Layer 6 of a small transformer language model trained on English Wikipedia (14 layers, counted from 0, width 128). Numbers have three digits each and are written without spaces.
In attention head 0, each number of a token's query is one row of weights dot the token's vector x. The head spreads its attention over the tokens so far by the softmax of query dot key.

Query weights of the head. A number n stands for (n - 500) times 0.00035.
q0: 576552386433640624629596399463497487453507666581605500653579305554623477416532486370471619604372627603582389506340513231472670539732515530511401519426478471448607726571688481345643570450365628542610459349475328672442493473308680783582639457578507386441567357399682371485527497432345510582430576380545404589622600669738544574550444633702652585694604375590421503543496533742517545333610
q1: 572644437538529588638545424605483530427600663412368505569522520544510513490429417459362336666557477603492552541535495345567487525526408395505592722486512497486448551571484421488511415425492487565603616584536459533427527261554633643584513346589520517368520232540492623348660428417407336613454513505302495601555559443661391571521477470595532524490447369605556557559372529479602564506539
q2: 543397536338599419447500528607388604460459541362454513479364332419423526482585638697431516401560519555490481444538516611546600668507701511468448220570552558448605607392547525417460652401316463378315370539548606618609311536300377403348661465477481323311576691555564169626460595262534690391525451462574405425433228616480528312566379535284408575603376560305381525500571313676304459478559
q3: 547485348588613517666344539550506481557682556580544554343572290533405582580530439456548445650606636518571500542264640341479596332393433464338550522512567515547390669600328283515572456483619346514601507612558683356540586355422530669562481449702711515513415412127543587480630497527484475561479547460382652705643572490475434584335446551689589479515524394675650592477442553404641637665589
q4: 604530510269500695782385448406590420568667408616575642372599181401421564434487449566490536701432612718794775529442620441550540288368459408608503429673508431481484652614466304629393636610672586503575695690578329432510511388513240472649455507586620494447409340369520548415608605460440460475555416451481618528595472481497433633449449485510595468398485539674818412441569617459584664598571
q5: 463640524417649530161404585637423585397420555190386535559297125372456390683613806594410508360484353568642660627486568558712596563565953357756625286625601448575702615308479425409453672359244500371435606544354544530595372577438275355588675256492360421304383649534615289555463349289268606443438302619675353550480348518648562496545374416293322415607434704409477551575737300549370576536541
q6: 564679552670425480366258460588457616450340445626487525346298618529445500468456463303405320462664559521473420540579399596514243445470453500719526518451700774581533448310512588518367778549380257593504668469325639685663472439522779428523298419477299475206602631869500446347359477619425345577514331737293382488445752362594705432473686412542453504541537387563424434486451403588187316470325
q7: 458486507369507493628449530304580497436648368535648560475523379547524601369534428484705476585348545410557671570226677427435641480342551603605427520634433589510398647812394422660500493473632593557373544631451413188466566542613382751619418455611745536647456248460668593346630651432522476643550542267448633674615500481453347775461514444580569523284515612653587500426674684323741565480577
q8: 449500558690492486587544569670340487470439770556401532584422829528582441591427464495293401380586425613327220295860345611567358467606491553337677342185590483802665447266577467255519479482306431458692332515555555863579487313416714353343483577483313543447683605575165409527385475779667500473536462748543356329398439439534496293594673534411332464537289463249286537684221382765293395580432
q9: 617441276530423504618507598503358419406405556304633456506632480470514376603336534443190331504572479520478429412655472477358566483493488552557755521417420538800573694219493266387387632435533395503639452413346469651636567300395706594398489690583381444481609324459375344369496372812470482622581419670532550537552636567598625466493610303351318436510535404507530565664292353691426599718603
q10: 447434608391444372383696483707320531368525721379330311529569625513624370493375610472473572357456334571439503614731350446513368630712559260304507521608488510578507504518557435227593525523478511519404636458653682564617274348470602285507532621457309529308615671670324457611475426408416408296366241559616496347336321504522624380599493579475507470610321493284513596412401370607377372248514
q11: 348469550316548379594488511639326504472512627586459582454330600593565598559601391410335447607624557252448470493514504804551111720469421580642574344394522779649382364420484534471421689970405592482606171607558706562653467465359769344528764387679504387484707668828328340542484512614415352324541291431580480508511496504545470388472281549336500466710322274504384481576513456500438367356649
q12: 524531421520512483561467437446618369419601375515357574526566476379482487475475420503543549572398510453522604568359505552525505605442536554472513509634428479281417731590468533636400481580568557454511334382547391331518511569515391670492568327543607552422390569503612565495620511405533648486505587394395638552667539573453404559364463517656464477293600500629632364525466708398645623506559
q13: 666555547322396470577520644567613602544508525644663341421491478534488583522686449582542388776687585328492841361359586422220360538492451500568543403511460543423473475703604592818608472564375685435476513680785624521372483722617175696463338483335488471405530619471686464408361754316636591275745563577325508439351114531514414353293425383611607610531504645419292481376500491432488602836528
q14: 455338284503573567603506798469605420567621491603366615435614387560351497565494332476491515333428432644380405491396696520444580364467577503442655468508480509419447525540470500486518325474320497495485367421447348398465535572520428532444448619390615542642509423242573540530596545477681755352554580427486407500337450530303304577473512344554425489479519457523663378589370547521614503681666
q15: 608409526451259423583700381537484467547348500264662258577743540656516250728614659515383353566617452507490746403511510496460403541405449459609457627396485449695510424460583459540558500475500517470487593533448592563429372418503361583442409606456299518614532592414477500373447434407678405588447471619631661554653558500640836294563641521385562556564457497516359749369539585410418578551408
q16: 277312404496554781413548369355527278577433368667436507696767636510528698638372484438462532584556528613337379705404471314345603367677403512662464475275261214587539420493624406433462380523548449644714480356387251450542693518390718549615404535489433611738621434613306489335547522570320432643352579359467402395580500348663534684417605516619462545454672493419534458590430605387547478363442
q17: 451313533432296580444573529472507300549388477591544518567736732617551571517453524276471402466522592575385493596388544410323489402612375407616418697385202208555442496596625511633510357726644473714613619337459178365485747496592739417773233488420382618864536347500390557309609433787504332616422511507470541399590636393540571552339623547571531457420718478536628605410451583368489589521215
q18: 656613497476679542747399495555534453344529673457569473442576422524470346518575470661540647542454503565592674505577461362581646457402534548392514539651620544479470535423562408424527486373432540477537564640461624497577421351468470547414543362628613583227347521400588500533590486300401567530559483549329413494606349503639466464413371563603389428552485476500567419539382603517559436753722
q19: 493426483518317398484433291449581530441454475783624595444671671669403541484405427338621520531556621557479569604441524365319493335514233612507412660487273497452387342665431583625590328581636483547417446444415360420457586589604582630595364602472513703679625419618436741350548558692553408625487707396391483550646681402391642620363767506623689474300511549613432523358581573286520539534311
q20: 508337519597376524534419414346568515611705327832646450442688659672423635366421310353648697660514585349384576575413504302342407398380110594468425817500394629375321449755367566581536292663668485627413551476629520428489705474693582452469177665469611507587533371453485638460496534683566511593536601419308760457507640542413525548538639540688712590438590442584525536299329824458579453504421
q21: 514539443335564634586392531262643550587633432651508713464520356538567651328414403566724427685438518416614600510256788358483542333320340577538453630621415525430388594821434479574532428562679731634395643700613500279444572428674309682511478492467652427560507318436606636497504608259373529546675486377410651552577437516497524706489493474529654466317597497693545427327551633387744701552630
q22: 594650465688617517357613571569326512322504516259349444648547331392409223580515613698335637370639378626552470489478353543656577587613844473492780263496614435594701664388520553427552524217345492237551398340587407529477381610225542389424719437321243464390376605463477221507488406424532757270504550675566265399428346569611463400535488353297248437557424587470418496680517430662434335491637
q23: 300230562718277429719577516477642554749483352652456592436582754516484729227372375394576193635472504430338428366500603432302402383404231675438405695318528606396431408692432476570727278446712661610584637644635536579480714350749485531393398607517598485496536186500537738414467567446725413643512525431292838349432660390378267717525658481608596560451590500674536407427203728555711349500521
q24: 635533542387584577258539553801335412272277695111376504485486439528306191698602691593411512354598384778556565484646307588599471631699812236450749341532571450610686540183569418361545585390241448461338563454473482747475278611274582348491656323314383535247370764478380202553423347440579517500427626711553339491438469505583669225568475534352257411661417529323516529633624320573365456533411
q25: 596549451652335620543685476784346607360509640260534504621554486357252442769736693716280622260637431621603632369567211509760525754479519495513425363383251406601683579226547415527559613631318479318525457428488549695418408554218530232547658464381438411491604581478463228515345316392522429504385546573685667427734496339703638216596604545358439432602310717472381686631486402703317573556479
q26: 592779465435515473587375400503723516548539457658388509379542429406466605437592466452567583564580578475601783539350544503583440518430557536612509362693486603450450460588487716791492609872568510416510280526474507318568563621672488604559546449562541456403521586617556331506522577493398462384700607435540433513642427493396449656513538358440656570354610506534558435526844525465557530692503
q27: 490526407531595587452298624497688594480651425680271534450362446444379650323538346474509617516516589547500525577256506550552481409477522434660481469731500720331525572490308541707466441630480460470238544541491489351443551608587516483580563354603606370435384451589605424585412663285473555402652532468334513473383463320468324722412334506497442397471789594617463257527690533503455436544677
q28: 493452632319440489508598305401293166486330507500768352560596613530641286576348666463625319504463562422724503513646424419438476473606433504331612619490583335686425411522632435411320631352561479628514504378396451590517386398597279519598496553511400627600405788478407676513549169633471419715433430552556426525493485609478800493507563553584614450493428486380574677308454618315370576374391
q29: 506521214490591477656397546492646293469553399711383503516681416474597560443619402535407597472416568544519613635451545540441518462597551606549575440494507506500353541512472611486495485579411534351722198456508357407533636552575467618466568623571565424602488393490465509484567509497563527325722839479507545415494469453353314558372518468533522569456637611644569239718493534476521569591661
q30: 586408301652440428650519414399567204508565363438662425493805699240850485451661456578425576538378504413408665500388478443347518554818571462256481443368517244441602590251618692493388357411595355510903521531538436496624527462400414516392527656492364653547665629320515641477523459512477347452618496661530433450601368512636606428575567239582586425390617363511407398600423475470552771446444
q31: 602515658322436516581602385474450381422335471299724535603456514438551371676500596486400296581485621569661532491564339510494479622478397427516325471445673461583659571453494479512519615480478324548608703461426543598542400339415511519586437299572370471339518467635485557409460457650423291751383378551486469650646625388724728493485642610497503441530497491368435548338517441444347465514345

Each question shows a short text with each token's key, already scaled and adjusted for position as the last token sees it. A number n stands for (n - 500) times 0.002.

Then comes the last token's vector x. A number n stands for (n - 500) times 0.018.

0 " the": 469461486617545377520708313387356338556597531428471473565530584663333588324372641582519495519512
1 " game": 461558463569509396444640358380516391472617555548429407563529599578404529421458621522544476483496
2 "play": 481527461527497404428603351400551455471594499551461449581487557536387516415468594486499509522471
3 ",": 478600419697659416411786163403356342577482535464392393615506581679355562352450633650500519462542
4 " though": 566611422695662397272783234344458337647624582538518512552526591679352660358472658555483533426521
5 " it": 519563429628600398217744251214486375581675560469559548526543596752348560380500613616506531436437
6 " had": 512652336772641385187758240243414418589679619504599622543610644784306629362458573668320505403423
7 " not": 394424375534570343220740253206462428580646486532583597446730668739335572345504670563462478456498
x: 449468558386514576422479541505525573633410465565566551517362501571541355671506398411426533507624558483483469453438664441536474444429357492561453622410453525566490555537416404523469394554393465582373481475310492411426716357479528538563413542441572682438299386563581648541662499536494418587368491339557450666475580386484398499373390498496518444512450476690544532437443547497652508522403
To which token does the last token give the most attention? 6 " had"

0 "ti": 471460492503403451538477452508587419450321528540577452566486583418466464540531459415539422506568
1 "on": 401490472528417458581522408451501415457411577514503477546427557437438518466493495530471469552513
2 ".": 461543471705596408280777112276442315664537567465463446626484558727358594347415625613434501487463
3 " Their": 555692339728643393353745259327393395567681539539388445662585593756327599318425692563488549519453
4 " chance": 575591410578539405304658349320489416547599567477574627531594627638400550421430599510516515482457
5 " came": 490556407665532374277698238243512421627666638488540557497559657723311641315405594713375532442321
6 " on": 515565332661626398302705240348386350565571540524585589465614666735340593357452614631443544495485
7 " January": 403381455488577372342696324387408453581565536536468577454616593636404569318501633573421530554518
x: 595562573500493548429463429429634593706480576539574344472457449458607474584446461445566613495527553466478411496483849420469372445549419477490497443406346502326487395596542550450549409513474532462533497529572499323650599465516541446565459540461438528460468427633407602551572572512476633530508591220577557620624512530495412503377504525549531453622481495433596604351434425376389554517445
Which token does the last token look at most, and with what share of its attention? 5 " came", with about 50%

0 " cl": 480543479462469455583527484378505521543522498525386518437523527414440565407448537455573518542478
1 "os": 530506497484481471502513474381535533490481544472447470505458471439454512449458590488551495569427
2 "ure": 509500467511431485567526410395529430468411551503446499477449543438434517473499526504541471501501
3 " of": 483535438642602449537667312447335318528507553551509432554493517586383613361445579546544501511553
4 " Queen": 628553423518530405474584433419503451465531514587537551501496545516389547438484567475502543649506
5 " Elizabeth": 539534488497536420485538433425455454481544502608663582499547537475387551453486581425579540604517
6 " Park": 395483424560468448496537399380525460469540539578574546503504525475420507458505578475538461534462
7 " High": 402446449482474428547547436388518489476512510590460535477511529455400523439464615463609522658517
x: 490347509428453473525491300676562463456525388548442401466462491514592600577451490474513452629453598491533545462451700491460572479414520480514542541476481479359473455734312646505572523517596522469438511465435470439355653646540404496511486663546602475491498491632533680447443508406466605553511501357477455419518520508451401344454755441543529465454375576384483398519597569529759561521525
Which token does the last token look at most, and with what share of its attention? 3 " of", with about 80%

0 " programs": 477457495593526406349617312313560378516515608519560453559447578568399571389436559503545475605409
1 " for": 475474491640643459447718249417349350533531572526489438599475534688356620360423554584561495462532
2 " business": 535650417600616411522618390375449360513574495630427441584536576580406599415473616435634452534543
3 " and": 497553508684685440372766283382361450536558519508457415571478527665361578374482619546500443406568
4 " the": 535581392572573374535675329423350405516561489491521495541583565650367568351436634580535495505523
5 " social": 460489391518520400681619438475431391487577530564534629462627628546404581378410622434641483513535
6 " science": 474415491465474429613547423400491406441549469592460583501565568545417557424488582415599449606543
7 "s": 395492392502522398419601321330536477477494464486534635488552544577351560425459650532471485651424
x: 487388429473495471601416350438483527630409464604538575583561449539525507415505462557520492477478517494566386539384388446556416515504306590663498532612601533528408470960420544541497526536518468495567410542461587310508472550581493636454485518541599482494473485446542562511610504364547527436525494448502477563439391589456464536456559388573403464551572434596490331441557515488554469459710
To which token does the last token give the most attention? 1 " for"

0 " graduated": 488355539712682433171744211263498370645635602508611422651439599822351654330399655604484582516374
1 " with": 444469501727674460316779155304326302583566543511550413656487573758333625345447636640445511412495
2 " a": 483555436687649398409744270334363353521537483510489411610602611771320608326430601553558488437535
3 " master": 527587390572614420414686335336510460545559472550421494646569590657362545404439665431625542540506
4 "'": 497524421512536432537582351366475552439555414596470538544534562568399535433542594506514451463521
5 "s": 573601339563536379412637295292443459464515451520580585523597611672344587435496639574426467528484
6 " degree": 496520407595531422471648299366503383491528510534520624503625607701378600393515545502487415481517
7 " in": 475453330593607363419701282404379388550559454590605574418640646698341642337510635569523526599576
x: 578579640534372471421544473408465562721495552629536523504526524565501475522325420558605516579399539403512488463461586397559563552467498572481570511520481503344527468892562472549496405453477439447511442488538549388510605560500622479428374532480496654566566565362497630716597502478436457527441434419524490610347440464372456548525454532554526427512395500477530449479566497461578600566285
Which token does the last token look at most, and with what share of its attention? 0 " graduated", with about 50%

0 ",": 514391555666679439452799171402345362588479529445569422617417522695343551342421627618527516442568
1 " his": 454520466684608409407740281292377416551663475492480378672529571759329608309407627556498478472491
2 " wid": 479622413528511423381647405351496485562614440559421489554658594591401537371523633413548520526542
3 "ow": 544550488487540456467564405376512513470551438566447516479528510545439549492531587518432475461500
4 " Ruth": 675551433526526424449590410414481538465638473565503574534530547561387500426469585479544566623500
5 " dispute": 556607470529449408322631374364532408528548614530602521523524590559381603377466546542493508464389
6 "s": 477629392530500395341622295308494412493517510499674602504565582601357565426460654607451514605396
7 " the": 455528428521497333482672330385375380534599525462498579449615596637341594340407647606522512541467
x: 426430594514466435481528540576496381647544553549485532445481538486434512491440520419491433555490586507412522445541569511621397546473470475543507493500550466483503509947447486518503383433538524486437563492430491495491561452514386462494452488514532509460505467484532567487556459503541552530464448099487492516479485573385497601450620629484443517599527477493578546319415535501686468460387
Which token does the last token look at most, and with what share of its attention? 1 " his", with about 50%

0 " she": 419450567636652480241691266223485458530690559453576395585380533742418510410465573618455501465409
1 " reports": 365423487716613448247696290286566402511605606513548348636427541719386617372399521551421496498360
2 " that": 397521500729702429136751193235493327627713565451438330673433545847379594334414641557549533511432
3 " Bi": 567565452549486470516557438341506453496563431543523588460600595583447546431492528499470424477526
4 "ss": 599545444545651501406596392406495532481433487493649587487553541574438486530559614541455530436537
5 "ell": 597527368570533455401517450364464438447570522573624633494576572550418533446507593446499549535453
6 " repe": 440478557476492378391671375282491487582646561487418533518597595550364638376406607507514483401435
7 "ated": 467520451620545379320647288348517425507505592520523568428563652649375597416489589662382528454461
x: 553634603431403577479464475515620583382507568472408529453465458504510578614383383372489572589423558481561456426438603387483527418462469464533452533487521659550345498673523542411531416394477507558448538550534559489500528528499347395634485495618564496554472564421412494372518598470449567604444539394307507531415516520429508418565370562574593620383490568617548675560503605429795477318574
To which token does the last token give the most attention? 2 " that"

0 "ell": 385537464503432419569456478406499468442465532582561439537536588402419559457520563416544494559482
1 " believed": 446450485677622451267682288342516299590621648556517375564432531664409653388446562495516507600444
2 " that": 418505497712681416198747200267453300637682568451474331653443549815379610321411624557555527519453
3 " he": 507566445640594420259710279250478395540688507461451499576542581737384536363469573570489475527464
4 " was": 540607402790678399248796192294401332590627605452436429609543621782305584347454550623382499445453
5 " turned": 560651363725656369266732255314518461559690529557470522554561655808328620362458564653429499387440
6 " in": 585542357615614368426724254396348401569593477578527545489595620690333649321494652621467541596550
7 " to": 466453399554607377347749218311387386567581497513533583461646622735331614324474595589562475501515
x: 565539642510472485466431458537526607522356533522584567506439537571445528525445395487409476537387574464527477450479507426508584563441453516527434532481462426489529417625393526575520425372511578493564587533625544472516550468525520505479353373397537680506458478497476749602594474520417455559375476196486438498455379664646487529427431635523390513523486481435648518566486455366731506472336
Which token does the last token look at most, and with what share of its attention? 4 " was", with about 30%

0 "ist": 411428490562471406469554395362540372494527547531591440564497560479411577446476548419553449609491
1 ".": 420534503689596424269768120260473351641532548487515418632436539712376565364445618592426489502479
2 "\n\n": 453480508730747400366790099236388324598536533406503432627437566878278589330346607625530496508498
3 "=": 501529485622600391399743156403442497515497571417495370607564642742303468360499766656307530488437
4 "=": 550708363744735332371859093391448506521571553406431421693610705931237510323400782678380515468472
5 " Arr": 439461387504542406497600432387475498524568472523601637448631627600408550341436580481575554533510
6 "est": 472466421514620420322599425444520459426444498539596634463571567540413512473519521416552555573565
7 " =": 423446435560506371266731210312394269503590528513545620401764656706352591315556630584327443515457
x: 450477527405677484486419527412310501597514615614542521463456492442609595379498410362472443645400552469619598526486664445463458453456483518508473559494653524409442568654463448552466475507524549662531527510521456543630500239630482624635385516574535542486520458592532405653502533491481424666619459415357288482565544554604460382455441455584534447432460420362451371462449463376629451591455
To which token does the last token give the most attention? 4 "="

0 "\n": 534464546691742400439841108174349409628594499389512503589425593898268634276346715756389520433470
1 "Be": 466554416558558462348646305309486519549651510525450540493574590649433574371485565629359541465466
2 "ca": 481529468532625432365656276342516530495563387544499525561534550700400509387497558528478482524565
3 "use": 601586415605665417168688200300538443551482553439398463588524615747412581421487609631313551424437
4 " they": 647606428599559372183733299219480435557727570450477563541614619746343571315405672652382581614380
5 " were": 607630381750626350244802211277420345592648659446510511577592645748294609314418590662321544457387
6 " a": 527531400566576331408714300334376367513577480513543581468675658738324606330440592575522504476515
7 " married": 394439420483519302408653360359473456573642527512423580409640639642351620335431645513455599547432
x: 516533510479509503581528548369514589720474494584539512501387544582595605506597299501446457454472421483375517404476578392494637392519278582516413503441582456600445389515472487455443333479578501445354476506359479500515556509570397571493473577520491551476552465643544515385509400539529592701502455123536492545438535574452580621455547439518484591406552516403599616570581426573612484422568
To which token does the last token give the most attention? 5 " were"

0 ",": 514391555666679439452799171402345362588479529445569422617417522695343551342421627618527516442568
1 " two": 471554477616628425506727317308445534459660544508504384584486526735344592342402654609520529511478
2 " Special": 510643432653572416449630375379446413512612556560452526583616590659360598354407668486595508560438
3 "ist": 581597402566567391486596397369485414500597496576411482565540541550368587395471638424590506641515
4 " High": 575536436492486406558562455388504473481530513576549588507542555471395548418432630471592532672514
5 " Sk": 300385589434467449611502507399515552425517507533548547419544547462430558464484568503468464520530
6 "ill": 392480524479532453411561427432520586490498547490547525522509543499412553444481552480486525485456
7 "s": 393479443485469418477584364323495470485525523520522593493534529493373591429445657523483540660390
x: 578408421490575505630428407446498582556491492608505409504663431514514500396499526472468616605548582485602444510416469469481440535493460587549461561567513493396376535972354541560503569523471504410484468534430522430556555502593546591425534635592556402444424470592498571500593524352513562520506567313470522520490513541476485613383567409466368506472509440617498443528666433476580472533685
Which token does the last token look at most, and with what share of its attention? 0 ",", with about 70%